Layer 6 of a small transformer language model trained on English Wikipedia (12 layers, counted from 0, width 64).
A neuron's activation on a vector x is SiLU(gate . x) times (in . x), where the dot is the dot product.

Input weights of the MLP neurons that the questions are about. A number n stands for n times 0.022.
n0 gate: -9 0 -34 -13 -22 -42 -17 -32 1 13 -26 8 10 -14 -4 -8 -21 35 -29 -46 11 -33 17 -7 35 13 -1 -22 45 -13 -31 -11 6 8 6 -48 15 15 -50 19 -18 27 -20 -5 -6 -1 -11 -6 -15 3 -19 39 -11 -33 11 -35 -13 11 3 -19 7 -32 -6 0
n2 gate: -8 -4 -30 14 67 -1 32 34 18 13 39 -22 -5 -27 3 -11 -12 -7 -19 -22 17 6 45 -5 12 18 14 54 14 15 11 44 -7 -13 10 -51 -22 23 11 -59 -24 -29 -20 -13 -13 -20 -45 -19 3 4 -14 0 -23 18 -21 13 -23 -8 5 -36 3 24 35 22
n5 gate: 29 7 -11 -33 8 -29 -5 -34 20 -10 12 -17 -17 -66 7 10 -1 -10 -38 -29 -52 -32 -25 -7 -27 21 28 4 -6 -1 -36 -1 11 -26 -29 16 -15 24 13 -6 -18 18 8 -26 -59 13 7 39 3 -7 -19 9 22 -4 -21 -17 17 0 -32 24 21 -39 8 0
n12 gate: 8 3 8 -4 -43 -19 -28 7 -10 -2 7 -8 9 -12 -41 3 18 -56 -7 -3 8 -4 -52 34 27 19 -66 -2 -1 -18 -4 -38 -24 -9 25 0 4 -1 18 41 5 -17 -15 4 18 3 -42 -13 -3 -17 21 4 -4 16 -3 -47 -35 -20 -15 12 -8 -15 4 33
n22 gate: -10 9 22 9 15 28 -36 1 13 -3 16 1 -4 -26 3 39 -12 -14 12 26 16 15 46 1 7 -54 -5 22 26 -41 34 11 16 2 -30 13 12 -11 4 11 -29 -47 -13 34 3 8 -32 -4 -7 -4 -35 -8 26 -7 -1 -12 20 -14 -6 18 -30 21 46 9
n32 gate: 18 -34 29 8 -38 15 20 9 -12 -4 -14 4 -22 11 -1 5 19 2 -5 20 -7 -19 -28 23 -34 -25 -49 4 8 -30 29 16 -48 50 22 -59 -20 -5 23 37 19 -19 -19 -14 24 -4 5 -34 7 -16 15 21 -16 -3 5 -34 20 -41 -20 15 -6 9 28 32
n40 gate: -24 5 4 25 -14 -2 -23 -29 -1 22 -9 -16 15 -21 17 20 -24 -43 15 0 51 -10 33 -3 28 -1 38 18 41 -55 28 15 -12 6 27 17 22 6 -19 -7 1 -3 -19 23 0 -15 -14 -8 -7 -44 -15 17 47 -8 42 -5 -23 27 15 4 -48 31 31 -6
n44 gate: -7 26 47 5 22 11 -33 32 2 -6 30 20 -42 43 5 -8 19 39 40 52 36 -27 -63 -29 -39 7 17 17 -42 -21 11 9 25 -11 -12 22 18 10 3 27 -14 -7 -7 24 -16 51 17 -6 -32 -2 44 -4 -19 19 -24 -10 5 -21 -32 24 -7 32 27 15
n49 gate: 41 2 -13 47 1 27 -6 -5 31 -40 -45 -10 18 -1 4 23 -26 -80 31 -25 15 16 2 53 22 -18 34 -17 -11 9 -4 -50 17 -24 -4 0 33 25 -5 -36 -7 3 3 26 46 -26 -1 6 -4 -18 1 9 6 -2 31 11 23 -32 47 12 -25 6 3 24
n74 gate: -15 -33 -14 -32 17 1 41 -25 -17 17 18 2 12 -14 -9 37 8 56 14 -20 -18 23 28 -21 2 -33 5 7 2 8 -11 27 -45 -3 -13 -7 21 53 -30 22 7 -5 23 -8 47 0 8 -1 -3 21 9 20 29 6 -20 -9 20 -46 26 2 -54 4 25 -28
n79 gate: -4 -13 19 15 45 6 -12 -19 -15 19 38 1 16 -16 23 38 7 23 5 5 -20 12 9 64 -18 10 18 -11 -1 -10 37 65 1 18 26 0 -14 9 -27 -25 -10 -31 -28 -11 -4 9 -53 -51 -2 -31 -27 -13 25 -7 1 17 -24 6 -39 61 0 -29 20 -5
n80 gate: -24 -22 23 0 -6 -8 -7 25 10 -49 18 -3 18 -20 -2 6 23 22 -10 39 2 -40 -2 -1 4 55 13 56 17 -41 30 14 -22 -3 -7 -4 -1 22 -15 6 -3 41 11 -60 -14 -23 -20 -22 16 12 -31 9 53 -30 10 -3 -26 -4 -2 -1 -45 11 5 13
n81 gate: -16 -13 22 -12 49 33 -19 38 21 5 -50 -12 -47 -5 21 26 -15 -27 7 -26 -15 6 12 22 68 12 1 7 0 5 4 -4 -13 -10 -9 -11 -1 29 -6 -7 -9 15 3 -11 -15 -3 5 28 33 -6 28 -11 15 21 -4 15 36 -28 13 -10 3 -39 -4 15
n94 gate: 9 4 -3 -2 -12 -40 -3 7 16 -42 -24 11 11 -3 -1 -16 9 -1 -16 -32 5 -1 35 -45 -50 0 -3 32 -9 0 35 -27 -1 8 19 3 -14 15 17 -10 -11 -6 -26 -14 10 0 21 -15 3 10 9 -5 11 -11 33 3 -20 9 -29 -19 47 -61 33 19
n96 gate: -20 -31 22 24 8 -29 24 11 -3 55 -9 -23 -37 1 -35 9 12 18 23 -54 -17 16 -8 29 26 -41 -7 -33 -44 22 -46 -55 23 6 -12 -14 18 -7 -10 4 -21 11 3 7 7 -27 0 21 3 57 20 0 -15 -15 -35 -8 13 -7 39 -10 -15 1 7 -9
n108 gate: 52 1 -10 10 7 -13 28 20 19 -56 -81 13 -7 24 -24 -26 -2 -28 -2 19 21 5 -11 -20 -1 13 22 -34 -15 -13 -16 31 -40 31 1 -7 2 17 16 6 21 -7 -3 1 59 49 6 -5 -10 16 4 -2 -13 -59 21 4 11 -34 33 -39 -1 -47 1 4
n148 gate: -17 -22 1 43 38 -8 -29 14 22 3 -20 14 -13 -21 32 29 37 -9 8 22 29 11 12 -46 44 -51 -4 -13 10 -1 21 4 2 28 5 29 6 4 27 -14 -27 4 -24 21 -17 -4 -7 2 9 33 -13 -5 1 -27 29 -41 8 20 2 -2 7 -19 24 3
n153 gate: 2 7 -24 -7 -44 -18 35 13 8 9 -6 -7 -16 43 5 -43 7 -13 -38 -14 21 -35 4 -16 8 23 46 12 -14 -25 12 0 -7 -28 -66 3 -6 -16 -7 10 -1 37 10 -18 53 7 -16 -8 0 19 25 1 -21 -62 -53 -34 16 10 41 0 10 11 54 42
n155 gate: -3 65 -50 -1 5 -25 -13 -34 -2 -9 7 11 -8 -1 -8 8 -5 23 2 17 25 -8 -10 20 -4 -30 34 3 12 -1 -17 -44 -5 13 22 15 22 65 -2 16 15 -23 14 3 -6 9 36 35 -22 -48 -48 4 -16 -23 -3 42 4 6 21 1 9 7 14 31
n160 gate: -9 6 7 15 14 8 16 3 -4 11 -24 -1 16 -9 31 -2 19 40 13 -6 -23 6 -8 -8 65 -15 21 -16 -4 -14 -19 23 -6 5 9 -8 16 26 9 -30 -33 -2 2 38 27 -33 -1 -34 13 -17 2 4 19 37 14 9 43 26 10 -18 12 -3 6 28
n166 gate: -23 -4 6 15 -3 0 2 -15 4 23 25 34 26 14 -5 31 57 19 33 32 9 -22 -26 -11 -2 7 -6 53 42 3 31 12 -11 11 9 25 -23 76 -24 33 3 -13 18 8 -21 11 -3 -9 -31 32 -27 -2 15 -11 18 -28 9 -18 -33 16 -31 3 -18 -17
n169 gate: -11 3 5 25 8 -3 0 29 18 -29 6 -2 -41 23 21 30 -52 -2 -16 70 4 -9 49 -19 -1 -62 -38 9 46 4 5 37 -22 20 28 23 -23 -36 32 -4 6 -30 7 -2 29 1 2 0 31 14 7 45 40 -34 25 -12 6 7 -14 40 -10 -7 18 34
n180 gate: -42 -13 -36 7 32 -36 -2 -45 -41 -49 -32 -15 -1 7 -26 -3 -14 1 -13 -35 1 5 -3 40 -2 -35 46 -29 37 -1 -48 -9 29 -42 -8 -5 7 13 11 4 -25 15 -34 2 -20 -31 43 53 -18 37 4 -14 21 -15 -14 -36 21 -16 -3 22 33 -29 14 29
n0 in: -22 16 45 -44 23 7 -10 -2 -1 -26 17 2 -29 17 -8 -22 -20 -8 -47 -25 -35 -20 9 25 -33 57 11 -15 20 -9 -19 -9 -28 23 -16 -44 -21 -11 11 -2 -2 -39 1 -33 -29 -1 -48 2 -18 0 11 11 -13 36 -21 7 24 -26 -8 16 1 -22 -24 -51
n2 in: 1 30 58 -6 69 50 -19 4 21 7 -30 24 -28 -12 -5 -9 -8 -19 -1 5 6 35 -34 -27 -3 5 -44 8 10 38 -12 -37 -68 9 -34 -40 6 13 -14 -7 13 -24 -21 3 14 -34 -56 -23 8 17 -11 20 -30 41 -14 -6 10 -81 -13 -56 16 -42 -4 26
n5 in: -12 -19 24 5 8 -33 -13 -29 26 -8 -14 -13 -27 -33 2 36 -20 1 -37 13 -37 24 -11 -30 2 -15 3 28 68 18 -1 9 -8 -4 -24 13 -22 1 -8 -31 36 -5 27 -9 22 11 24 25 13 10 -34 31 -25 7 0 -24 -19 3 1 34 -25 -12 -13 -10
n12 in: 23 32 -13 29 -18 3 51 44 -13 11 29 19 29 -4 8 -10 17 -27 -60 -30 12 -14 -41 -24 24 -64 -15 -38 -18 -8 -24 -11 16 25 -16 -4 -12 -25 18 -11 -4 -17 -39 -30 -34 -62 -19 -9 22 10 30 -8 -18 25 -1 -33 -18 33 25 14 1 -59 -9 -4
n22 in: 0 12 0 22 9 12 -42 28 -23 -24 12 -6 11 23 20 15 -46 4 -18 -13 11 -6 6 -14 16 -35 10 12 29 -46 24 9 2 -15 -50 23 27 -27 35 -1 -14 -2 3 22 1 -9 0 -23 -13 24 4 3 15 -1 6 2 22 -20 5 35 -5 42 4 10
n32 in: -9 30 2 -16 -33 16 -33 36 12 -21 -56 -2 -12 11 -4 14 -37 0 35 17 40 -14 -3 -12 22 -26 44 44 15 -5 7 0 27 37 -6 -25 22 -14 32 25 -20 7 -12 -11 16 26 8 3 24 -12 14 2 4 9 23 10 -8 30 31 24 -18 11 -8 33
n40 in: -9 -29 -2 -6 -11 -2 -61 -21 -69 8 -60 41 5 8 -8 7 -23 -20 -9 9 13 -44 2 -35 29 9 0 1 12 -18 13 -13 -18 23 8 9 7 2 11 24 -6 -29 0 11 10 -24 27 -10 -25 -48 -35 7 42 -15 25 5 -56 -2 44 27 1 -10 18 -9
n44 in: 10 17 54 -1 6 22 29 -3 -18 -30 11 -40 -5 10 -24 6 -5 26 6 -35 44 -23 -25 44 0 -15 34 -32 -51 13 -39 5 51 -29 1 10 29 9 -29 0 -3 10 -5 23 58 23 6 57 28 1 6 -23 -46 -12 9 26 19 -18 -12 -22 13 11 -54 20
n49 in: 18 -6 -27 -20 -30 6 -67 -32 -24 -31 38 27 6 -3 -11 7 30 -40 -8 17 16 -59 -5 25 -23 10 -23 38 -11 -8 24 -40 0 -53 -24 14 -15 -16 -14 -20 -15 4 -77 12 -29 -24 -7 6 -24 -94 -24 -25 12 -46 -8 -20 6 -33 -41 44 31 8 43 9
n74 in: 23 6 6 8 -25 15 4 28 33 21 -20 20 11 13 26 -19 -31 -7 -5 10 6 20 -24 -23 -6 -14 -12 28 -38 12 45 -2 64 -2 -36 27 -30 -29 -1 19 -19 -30 -5 -6 -27 -35 5 7 -12 13 -4 0 0 32 14 -11 -19 16 6 19 11 15 -1 -11
n79 in: -77 2 14 7 -22 -19 13 -16 -6 -10 9 -51 7 -5 34 14 -68 0 -40 6 -27 -27 -20 10 35 31 20 22 -17 18 6 5 -8 -16 -24 10 21 -23 15 -94 -33 -15 -2 -49 3 1 -22 -39 1 -7 14 46 -10 -12 -12 -17 14 -15 32 -39 1 -21 -28 36
n80 in: 15 -7 -14 33 -5 18 -7 31 -14 -18 -34 58 -29 7 34 -8 16 -15 33 3 15 -12 -7 -8 39 7 -49 -37 -6 -43 7 -4 -1 -13 7 27 -25 -22 14 24 -2 23 21 26 -9 -47 61 14 16 -8 -18 23 -39 59 1 3 0 -13 19 26 15 4 5 21
n81 in: 45 10 -41 -5 17 18 65 29 18 -11 -47 10 -18 10 38 13 -16 -6 22 -5 30 13 -10 24 -33 18 -31 -30 8 -15 39 2 -57 -31 1 29 -6 25 27 -9 16 31 -9 -20 -5 -36 2 13 36 -18 14 -22 -5 16 30 25 1 -27 1 5 7 -10 15 29
n94 in: 44 -19 36 32 -74 8 -4 12 25 11 0 1 -34 -9 -2 8 -10 -50 32 16 -2 25 33 -16 -13 -19 19 27 5 10 21 3 -14 -9 5 -17 -17 -45 40 43 -14 -41 -1 30 -11 -4 31 -12 15 9 -18 30 29 -26 35 3 -34 -21 -23 18 64 -4 8 26
n96 in: -40 19 32 39 -39 -13 23 -5 12 2 -25 38 24 -24 -59 5 -4 30 15 -10 -16 -6 -15 1 -15 -5 -54 -5 -22 -5 26 -48 18 0 3 -17 -24 -58 -7 -32 20 3 -7 -15 -23 15 -2 -26 -14 20 -21 9 16 31 -11 -30 -27 12 27 31 9 23 56 -17
n108 in: 12 -3 14 -2 40 7 -41 21 -2 -2 30 -6 -37 -1 24 5 36 -38 26 38 7 18 5 41 3 -27 15 5 5 1 32 -7 18 -18 14 -16 9 30 32 -8 50 -36 34 -8 -25 13 -17 27 25 5 9 19 37 13 -9 11 35 39 -16 33 -24 57 2 -32
n148 in: -46 21 -1 15 11 9 -13 32 20 -41 -34 3 -27 -17 1 43 -8 8 41 -6 24 8 -5 -6 -4 -34 23 -27 18 9 -8 4 17 -26 52 -21 27 8 -3 -23 -22 -31 -26 17 -39 -13 -16 -9 -8 -6 -18 -28 3 18 3 -26 -18 5 2 -11 2 37 -14 9
n153 in: 65 -16 -12 28 -15 -32 62 -16 15 33 -36 44 4 25 13 -11 -12 -43 23 14 20 -60 25 8 12 13 35 14 -17 -13 4 17 -16 30 -26 2 -1 -35 6 45 38 16 -42 -25 7 -46 32 37 9 16 -2 24 -4 -5 -39 9 3 0 5 28 3 32 7 32
n155 in: -8 22 -27 -6 -28 -7 -16 -2 11 25 21 -6 1 3 -40 -37 -21 -5 15 20 28 -25 -52 26 43 -8 -9 -17 -49 46 -9 -50 42 22 28 3 36 24 3 -32 49 6 -33 -13 -5 -16 -5 -12 -53 19 6 -22 -2 2 -6 30 9 -38 -5 -8 -2 -12 8 34
n160 in: -46 20 -27 2 -6 -19 -5 -17 -26 4 -7 -20 5 -35 18 18 -23 11 -5 19 26 0 11 37 59 -6 16 2 -38 -7 -21 -37 -3 -6 -21 -40 8 -16 -1 -50 -37 21 -6 -7 -19 -40 19 -6 18 -6 28 5 -17 27 -4 -10 2 14 -18 -38 -9 -20 8 16
n166 in: 12 26 4 13 -4 -27 30 -27 -3 11 -5 -30 4 0 -14 2 -28 33 -16 -14 13 -17 -14 4 -19 -4 3 -68 -24 38 13 -4 13 37 -9 -31 27 -34 -33 40 -26 18 9 13 -3 6 -8 -25 40 4 56 -1 -42 -19 29 -15 -37 -2 43 -10 28 -21 -70 -34
n169 in: 14 -26 -19 7 31 -9 -40 46 -3 -8 -73 -5 -21 26 -25 -1 -34 -21 17 87 17 -2 4 -66 -25 -37 16 21 29 2 -26 -1 -49 20 3 43 1 -30 8 46 -16 7 -12 6 -3 -16 22 2 -2 15 -6 -7 28 -2 16 2 -36 -40 -12 -8 -31 -6 22 28
n180 in: -29 35 -40 3 33 11 -16 35 65 7 21 13 14 -29 6 -12 -73 -40 7 18 -32 2 21 -13 25 -36 -48 53 -12 -26 26 49 -54 48 14 -9 -47 -15 10 -34 15 -3 -7 19 7 -16 -31 -3 -10 24 41 6 -52 46 -35 0 -17 -32 22 -17 5 -3 -31 8

Each question shows a token from some text and the vector x that enters the MLP there. A number n stands for n times 0.11.

"s ": -2 11 -7 -26 -21 -11 -1 -12 -2 4 -7 23 20 4 -18 56 -1 2 2 19 -7 18 -5 -8 0 13 0 7 -3 30 9 2 9 0 -5 -18 -14 -16 0 -18 14 12 -8 -3 -9 -5 1 -6 0 -5 -5 1 -18 -8 -3 12 18 4 12 -16 14 19 -18 -15
Which neuron fires most, and how strongly? n166, at about 13

"Mel": -1 39 -36 6 -8 25 -4 -4 6 8 -9 20 6 -29 13 -7 24 2 0 12 -23 34 -3 -4 16 -12 -12 5 -9 9 -22 -9 4 -5 -17 4 -6 -14 8 -7 7 33 -19 8 4 -11 2 -35 -6 6 -35 -9 -6 -16 -2 52 0 -2 20 -6 18 -11 5 -20
Which three neurons fire most, strongest first? n155, n160, n49

"−": -9 34 -14 -12 9 22 2 -7 -11 22 1 -26 17 -13 -10 40 -2 -24 9 15 -14 20 29 -27 -8 5 -12 0 -18 -14 -35 -1 -2 9 -28 -5 10 -18 14 -2 4 32 3 7 -3 13 -10 -4 21 0 -8 2 -7 -2 20 16 -9 13 -5 -5 4 30 -22 5
The neuron with the highest activation: n22

"reas": 15 35 8 -2 -2 19 -23 -11 -22 -8 -17 28 5 12 27 -1 5 -7 -17 32 -14 13 19 6 -2 2 -11 -33 7 5 -6 -6 -5 -15 -23 0 1 -10 -10 15 10 9 -21 12 -4 -2 -22 -23 16 -7 -1 -17 -16 24 7 30 8 14 -20 -16 -4 31 -22 1
Which neuron fires most, and how strongly? n22, at about 25

"through ": 1 20 1 -16 -16 -18 1 0 1 3 11 17 8 -22 -10 82 2 -19 -12 -6 -4 7 -10 -6 -3 6 -4 -4 -2 20 -7 -8 -9 1 -18 -15 15 -18 8 29 13 33 -32 3 4 8 -5 -10 23 5 -3 10 -5 8 2 3 -5 11 -6 -14 7 20 -11 -11
Which three neurons fire most, strongest first? n12, n5, n96

"ten": 8 5 -8 1 -8 40 -1 -14 9 6 3 7 8 6 25 10 16 -4 -4 2 -23 16 15 -18 -3 4 -1 -32 -4 -7 -1 25 7 7 -19 -16 -10 -2 11 -24 6 -3 -41 -20 -3 -18 -17 -8 14 6 -8 -21 -17 7 9 48 -2 -6 19 -14 8 -10 5 11
Which three neurons fire most, strongest first? n2, n81, n79

"u": 7 -9 -4 -8 -4 26 -16 -18 -16 24 -2 30 9 -15 10 -8 10 18 -7 6 -9 -5 -2 -7 -3 3 11 -19 -4 14 -19 -11 -10 6 -20 -7 -17 -10 20 -21 -4 15 -36 -1 13 14 -20 -37 11 -2 9 -19 -11 17 16 28 17 -14 4 0 14 12 0 0
Which three neurons fire most, strongest first? n160, n79, n2

"(": -21 18 -6 -21 -1 6 18 -3 15 -13 3 -13 19 -19 9 29 6 0 5 13 -13 2 -2 -26 -2 2 -2 -8 8 -13 -8 -10 3 6 -14 11 19 -28 -9 15 17 24 -7 8 -15 -1 -18 -2 6 -15 0 12 -22 3 11 22 4 -11 9 6 13 26 -8 -3
The neuron with the highest activation: n22

"as ": -5 19 -26 -10 -9 -11 -15 3 3 4 -2 10 5 -7 4 56 -2 4 -12 12 -15 22 -6 -5 -7 -10 16 -3 2 27 6 0 19 -9 -21 -5 8 -16 2 16 13 17 -23 -11 -2 -3 4 -4 4 0 0 8 -3 16 -5 30 14 -17 1 -23 -10 15 4 -21
Which neuron fires most, and how strongly? n74, at about 38

"F": 2 10 -12 -15 -3 5 -9 -8 -14 11 -4 4 24 2 6 13 6 -15 12 3 -46 12 5 -10 16 15 -10 -22 -10 0 -17 -12 10 12 -5 -6 2 -23 -3 -13 1 13 -15 8 21 9 -1 -26 5 -3 -30 -16 12 -5 -4 39 2 -6 5 -2 0 -13 28 1
Which three neurons fire most, strongest first? n49, n160, n96

"er": -2 23 -18 -10 7 26 -15 -11 -13 14 -3 17 16 -8 15 -6 10 17 5 5 -16 15 -12 -1 -9 -11 -21 -21 12 -3 -11 2 6 -7 -23 -12 -20 -7 17 -11 8 23 -33 12 17 -3 -20 -29 8 0 -8 -19 -25 -13 0 32 17 1 25 -17 -1 4 6 2
Which two neurons fire most, strongest first? n2, n160

". ": -9 13 -10 -7 12 -10 10 -6 -5 8 -1 6 17 3 4 34 1 -1 -12 6 -17 14 -5 5 1 12 13 -4 -1 -23 -23 0 2 -5 -9 -14 -5 -21 16 -3 17 16 -39 12 2 -6 2 5 2 15 -11 -14 -15 6 -8 9 1 -2 10 -13 4 17 6 -3
The neuron with the highest activation: n180

"., ": -5 15 -1 -4 -2 1 2 0 2 9 -11 4 5 -8 4 61 -4 8 -29 11 -13 16 -14 -14 4 3 6 -7 -5 -8 -17 -4 -8 1 -11 -13 22 -24 -2 17 16 33 -28 -2 -4 -1 0 11 -8 2 1 -1 -13 0 -13 4 -5 7 11 -9 20 11 -8 3
The neuron with the highest activation: n5

"3": -10 -24 5 -14 1 4 0 -7 -12 4 -1 1 18 6 12 26 11 13 -1 -5 -31 2 -4 -18 -1 18 -5 -14 -11 -13 -28 23 19 13 -15 -13 3 -36 20 -30 18 30 -9 -4 -4 19 0 -16 2 -14 -13 -23 -16 13 13 9 6 3 -7 9 -4 15 -9 13
Which three neurons fire most, strongest first? n79, n160, n5

".": -34 6 -20 -8 10 9 0 10 5 13 -3 2 35 8 7 21 14 -6 8 -14 -24 32 9 -13 6 -11 0 -21 8 -26 -5 9 -5 -6 -16 -11 -14 -11 34 20 6 10 -7 -15 -3 -10 -12 0 0 7 -13 9 -8 7 8 20 7 -5 -13 7 10 31 -9 16
Which three neurons fire most, strongest first? n22, n180, n148

"e": -1 12 -3 -24 0 27 -10 -11 -12 10 -7 35 -2 6 1 -3 16 -5 1 26 -9 5 -10 -1 -1 3 -23 -18 6 7 4 -9 11 -7 -17 -33 -13 -22 18 -6 17 5 -33 -4 9 9 -11 -28 -6 1 -24 -19 1 10 4 28 30 4 22 -14 -1 6 -7 1
Which two neurons fire most, strongest first? n32, n108

"ical ": -1 -13 11 -12 3 14 -15 1 23 0 7 23 20 -1 -13 75 4 -11 6 35 -10 14 -11 -13 -5 -7 22 -29 -13 1 -6 -3 -2 -1 -22 -16 2 -7 3 0 9 32 -11 -11 2 2 0 -8 0 -23 -4 -16 -14 9 -1 6 11 15 -11 -46 15 4 -20 -3
Which two neurons fire most, strongest first? n148, n160

"Po": 10 20 6 1 18 19 -17 -22 3 5 -13 4 -14 -9 21 -5 30 -15 2 18 -18 -1 -11 5 8 -2 -13 -9 -2 10 -23 5 -3 17 -19 -7 -9 -21 7 -11 4 32 -16 -15 -10 0 -1 -25 -13 12 -28 -10 -9 10 27 70 24 -4 1 -12 25 18 -10 0
The neuron with the highest activation: n81

"possib": 2 23 -6 2 -17 30 -29 -17 4 18 -5 19 -1 -2 -10 -12 26 -13 -17 29 -19 8 9 -2 -11 11 -6 -20 -3 -9 -1 -16 -12 6 -41 -1 -14 -14 8 10 9 26 -17 16 18 11 10 -26 25 -7 13 11 -1 16 20 30 0 -7 -21 -11 31 -12 -6 5
The neuron with the highest activation: n94

"\n": -32 5 -9 -21 -4 9 5 8 -2 26 -13 30 -7 -3 5 29 -17 7 -15 17 -26 16 -22 -3 -7 22 37 1 -9 -11 -3 -7 -16 0 9 -29 33 -3 6 12 12 45 -16 5 2 -8 -4 12 -4 -6 -18 7 -10 -5 17 10 -4 -12 -10 4 7 -2 -1 -31
The neuron with the highest activation: n0

"ation ": -5 -4 7 -14 3 12 -8 21 9 -2 -7 24 23 5 20 57 5 -27 16 39 -2 2 -12 -2 -20 6 23 -32 -12 -1 -18 -5 8 3 -12 -26 -9 -15 -12 19 20 21 -15 3 13 13 -8 -17 -4 2 3 -9 -19 -4 3 7 16 22 -1 -43 6 29 1 -16
Which three neurons fire most, strongest first? n108, n44, n148

"4": -12 4 8 -13 5 -1 1 -9 -9 6 -3 2 28 7 13 17 11 2 -2 -6 -43 3 0 -21 -11 6 3 -23 -8 -15 -17 24 16 19 -15 -11 8 -14 15 -23 -1 4 -17 -8 -12 4 -5 -8 6 -14 -13 -21 -16 4 8 36 10 14 3 -6 -5 33 -4 23
The neuron with the highest activation: n79

"201": -3 22 11 -17 0 3 4 -7 -7 0 -28 21 39 -8 16 4 24 -18 -12 12 -26 0 -5 -6 -10 -5 10 -46 -9 16 -12 -4 1 26 -30 -35 16 26 22 16 0 15 10 -11 14 -5 -4 -12 1 -4 -31 22 -14 2 11 32 14 16 -15 -8 -2 42 2 12
The neuron with the highest activation: n108

"Chem": 4 16 -3 -8 3 -5 -17 4 19 -8 -3 25 11 3 3 6 14 -12 -2 38 -32 -7 3 1 -8 2 -12 20 3 -8 -20 -22 26 -10 -22 -2 -13 -38 -8 12 -6 25 1 -10 3 0 -1 -16 3 4 -8 28 -3 7 -2 26 -19 -6 18 -8 17 -6 -39 -2
The neuron with the highest activation: n80

"in ": 16 17 -8 -12 -7 -17 9 4 14 -2 8 8 20 -16 -6 40 -8 2 7 4 -26 10 -9 -25 2 14 -7 3 -14 18 -1 -8 -1 -3 -14 0 -5 -15 16 5 -4 18 -28 6 9 -8 -8 -6 19 1 -7 0 -3 -9 2 10 -4 -2 3 -10 7 11 -19 5
Which two neurons fire most, strongest first? n94, n5

"pos": 10 27 -8 7 -4 15 -15 -13 7 9 -1 30 -18 -5 14 -17 13 -3 3 9 -18 23 19 -19 -13 5 -26 -17 -1 -9 -6 -3 -9 -7 -29 1 -12 -1 7 -27 6 41 -30 0 10 7 4 -24 13 1 12 -15 -26 8 17 48 -14 -1 -10 -27 9 2 -7 3
The neuron with the highest activation: n2

"- ": -4 5 -17 -15 -16 7 16 -8 13 19 -7 -7 8 -3 -9 19 -6 4 3 16 -21 -1 -12 -7 3 -2 1 7 -3 12 -6 -3 2 -16 13 -15 29 -17 -3 -3 9 35 -24 15 -2 -12 0 0 1 6 -20 18 -12 -6 5 15 -7 2 -6 -3 1 16 -13 -12
The neuron with the highest activation: n96

"d": -5 24 -24 -25 13 23 -28 -22 -1 -3 -8 10 22 10 2 15 0 11 -2 29 -23 5 -2 1 10 -5 -14 -2 -6 8 -16 5 -4 -10 -18 3 3 -4 2 20 -14 13 -31 -7 20 13 15 -37 4 5 -1 -29 -6 12 -8 38 8 -1 23 16 12 3 -7 -7
The neuron with the highest activation: n155

"P": -4 22 -24 -4 -9 21 -18 -2 -5 -8 -20 1 29 0 24 12 2 10 7 10 -58 0 8 -13 14 4 -8 10 10 1 -38 -26 3 9 -15 0 -9 -6 -3 -7 17 28 -12 -12 11 22 5 -46 -8 -15 -25 6 -2 4 5 47 22 0 -4 20 22 0 11 -13
The neuron with the highest activation: n155

"by ": 2 16 -17 -8 -4 -12 -1 2 -1 -6 0 9 21 -18 -25 58 6 6 -2 5 -5 23 -3 4 -4 -2 -3 -7 -12 25 1 -4 5 -3 -12 -13 12 -20 21 11 13 31 -11 17 2 -7 -7 -3 20 2 -14 6 6 10 -1 18 -15 8 -8 -14 2 16 -7 -19
Which neuron fires most, and how strongly? n96, at about 33

"0": -8 -3 9 -20 3 9 3 8 1 13 -3 1 24 8 11 18 12 2 -12 -7 -44 -2 7 -10 -7 11 -6 -24 -13 -20 -18 10 17 14 -10 2 7 -21 15 -11 -9 8 -14 -7 -8 11 7 -21 10 -13 -13 -16 -17 -5 -2 28 22 22 -9 -8 -13 26 -6 18
The neuron with the highest activation: n79

"ities ": 5 2 18 -22 -9 -19 -17 22 1 -12 0 26 17 18 23 85 10 3 -4 35 -16 -9 18 2 -26 9 21 -34 -18 -1 -15 12 -3 -3 -4 -15 0 -24 -10 23 6 20 -31 -7 1 13 2 -21 -2 -14 1 10 -25 -1 11 13 38 5 -16 -46 7 12 -11 -10
The neuron with the highest activation: n44

"m": 18 17 -10 -24 -1 33 -32 -12 14 17 -11 -2 21 1 32 7 7 11 -9 5 -26 10 -11 3 -12 13 -10 -29 -11 -2 -13 4 -17 -2 -16 -7 -3 -25 23 5 -4 -9 -18 8 26 -6 -12 -22 11 -1 -8 -8 1 5 -1 20 14 4 15 -7 18 -16 -6 2
The neuron with the highest activation: n79

"the ": -15 1 -11 -15 -17 -1 -15 5 9 16 -5 1 26 -3 -47 67 20 -1 -6 9 -14 3 -10 -11 -4 9 2 -4 1 13 -2 8 11 -5 -7 -8 -18 -7 1 10 29 27 -7 3 4 -16 -5 0 27 2 -7 -1 -17 -9 -9 15 24 4 2 -5 20 2 0 -9
Which three neurons fire most, strongest first? n96, n5, n166

"like ": -3 8 -16 -13 -4 -12 2 6 14 4 2 6 14 -13 -9 70 18 -2 -13 -1 -7 11 -16 9 -13 -3 -3 -6 7 12 -3 -21 7 5 -18 -15 10 -23 10 20 6 24 -36 -2 -3 5 9 -5 6 -12 -3 -3 -1 17 1 11 -2 2 7 -20 19 22 -13 -8
The neuron with the highest activation: n96

"that ": -2 5 -24 -5 0 -21 -22 14 -8 -4 -3 12 14 -11 -11 53 1 -1 -10 14 -7 2 -5 8 -24 -12 24 -12 -1 24 -14 5 -3 -7 -18 -3 -4 -19 -3 34 23 34 -12 12 17 1 12 7 0 -22 5 -3 -20 -2 1 12 11 1 -6 -6 10 27 -16 1
The neuron with the highest activation: n49

"om": -8 22 2 -8 18 17 -26 -14 0 11 -21 37 12 -5 2 -11 16 -2 -7 3 -28 -4 1 0 -17 -6 -20 -2 8 -6 -5 -19 10 -33 -9 7 -21 -21 0 -1 13 35 -19 18 14 5 -8 -42 15 -11 15 0 2 25 -4 25 21 14 15 -8 -13 -10 -18 1
Which two neurons fire most, strongest first? n49, n81

"-": -6 16 1 -15 -3 11 -5 -19 -19 27 -4 -4 20 -9 -10 37 -1 -15 16 24 -7 5 2 -5 -11 18 -1 -9 -1 -20 -25 8 3 17 -10 -17 -13 -9 24 -8 -2 -2 -11 -5 14 17 -13 -16 17 -6 0 -2 -4 -15 18 28 19 7 2 4 6 6 -7 8
Which neuron fires most, and how strongly? n79, at about 47

", ": -4 18 5 -25 2 -10 -11 0 4 17 -7 11 6 -12 2 58 -12 -4 -18 21 0 14 -18 -1 1 -1 2 -6 8 -12 -19 2 -1 0 -10 -9 22 -10 8 13 11 20 -26 -11 -3 -7 -5 -1 -3 -11 11 -2 -18 1 -2 10 0 4 8 -12 20 7 -9 -3
Which three neurons fire most, strongest first? n12, n5, n0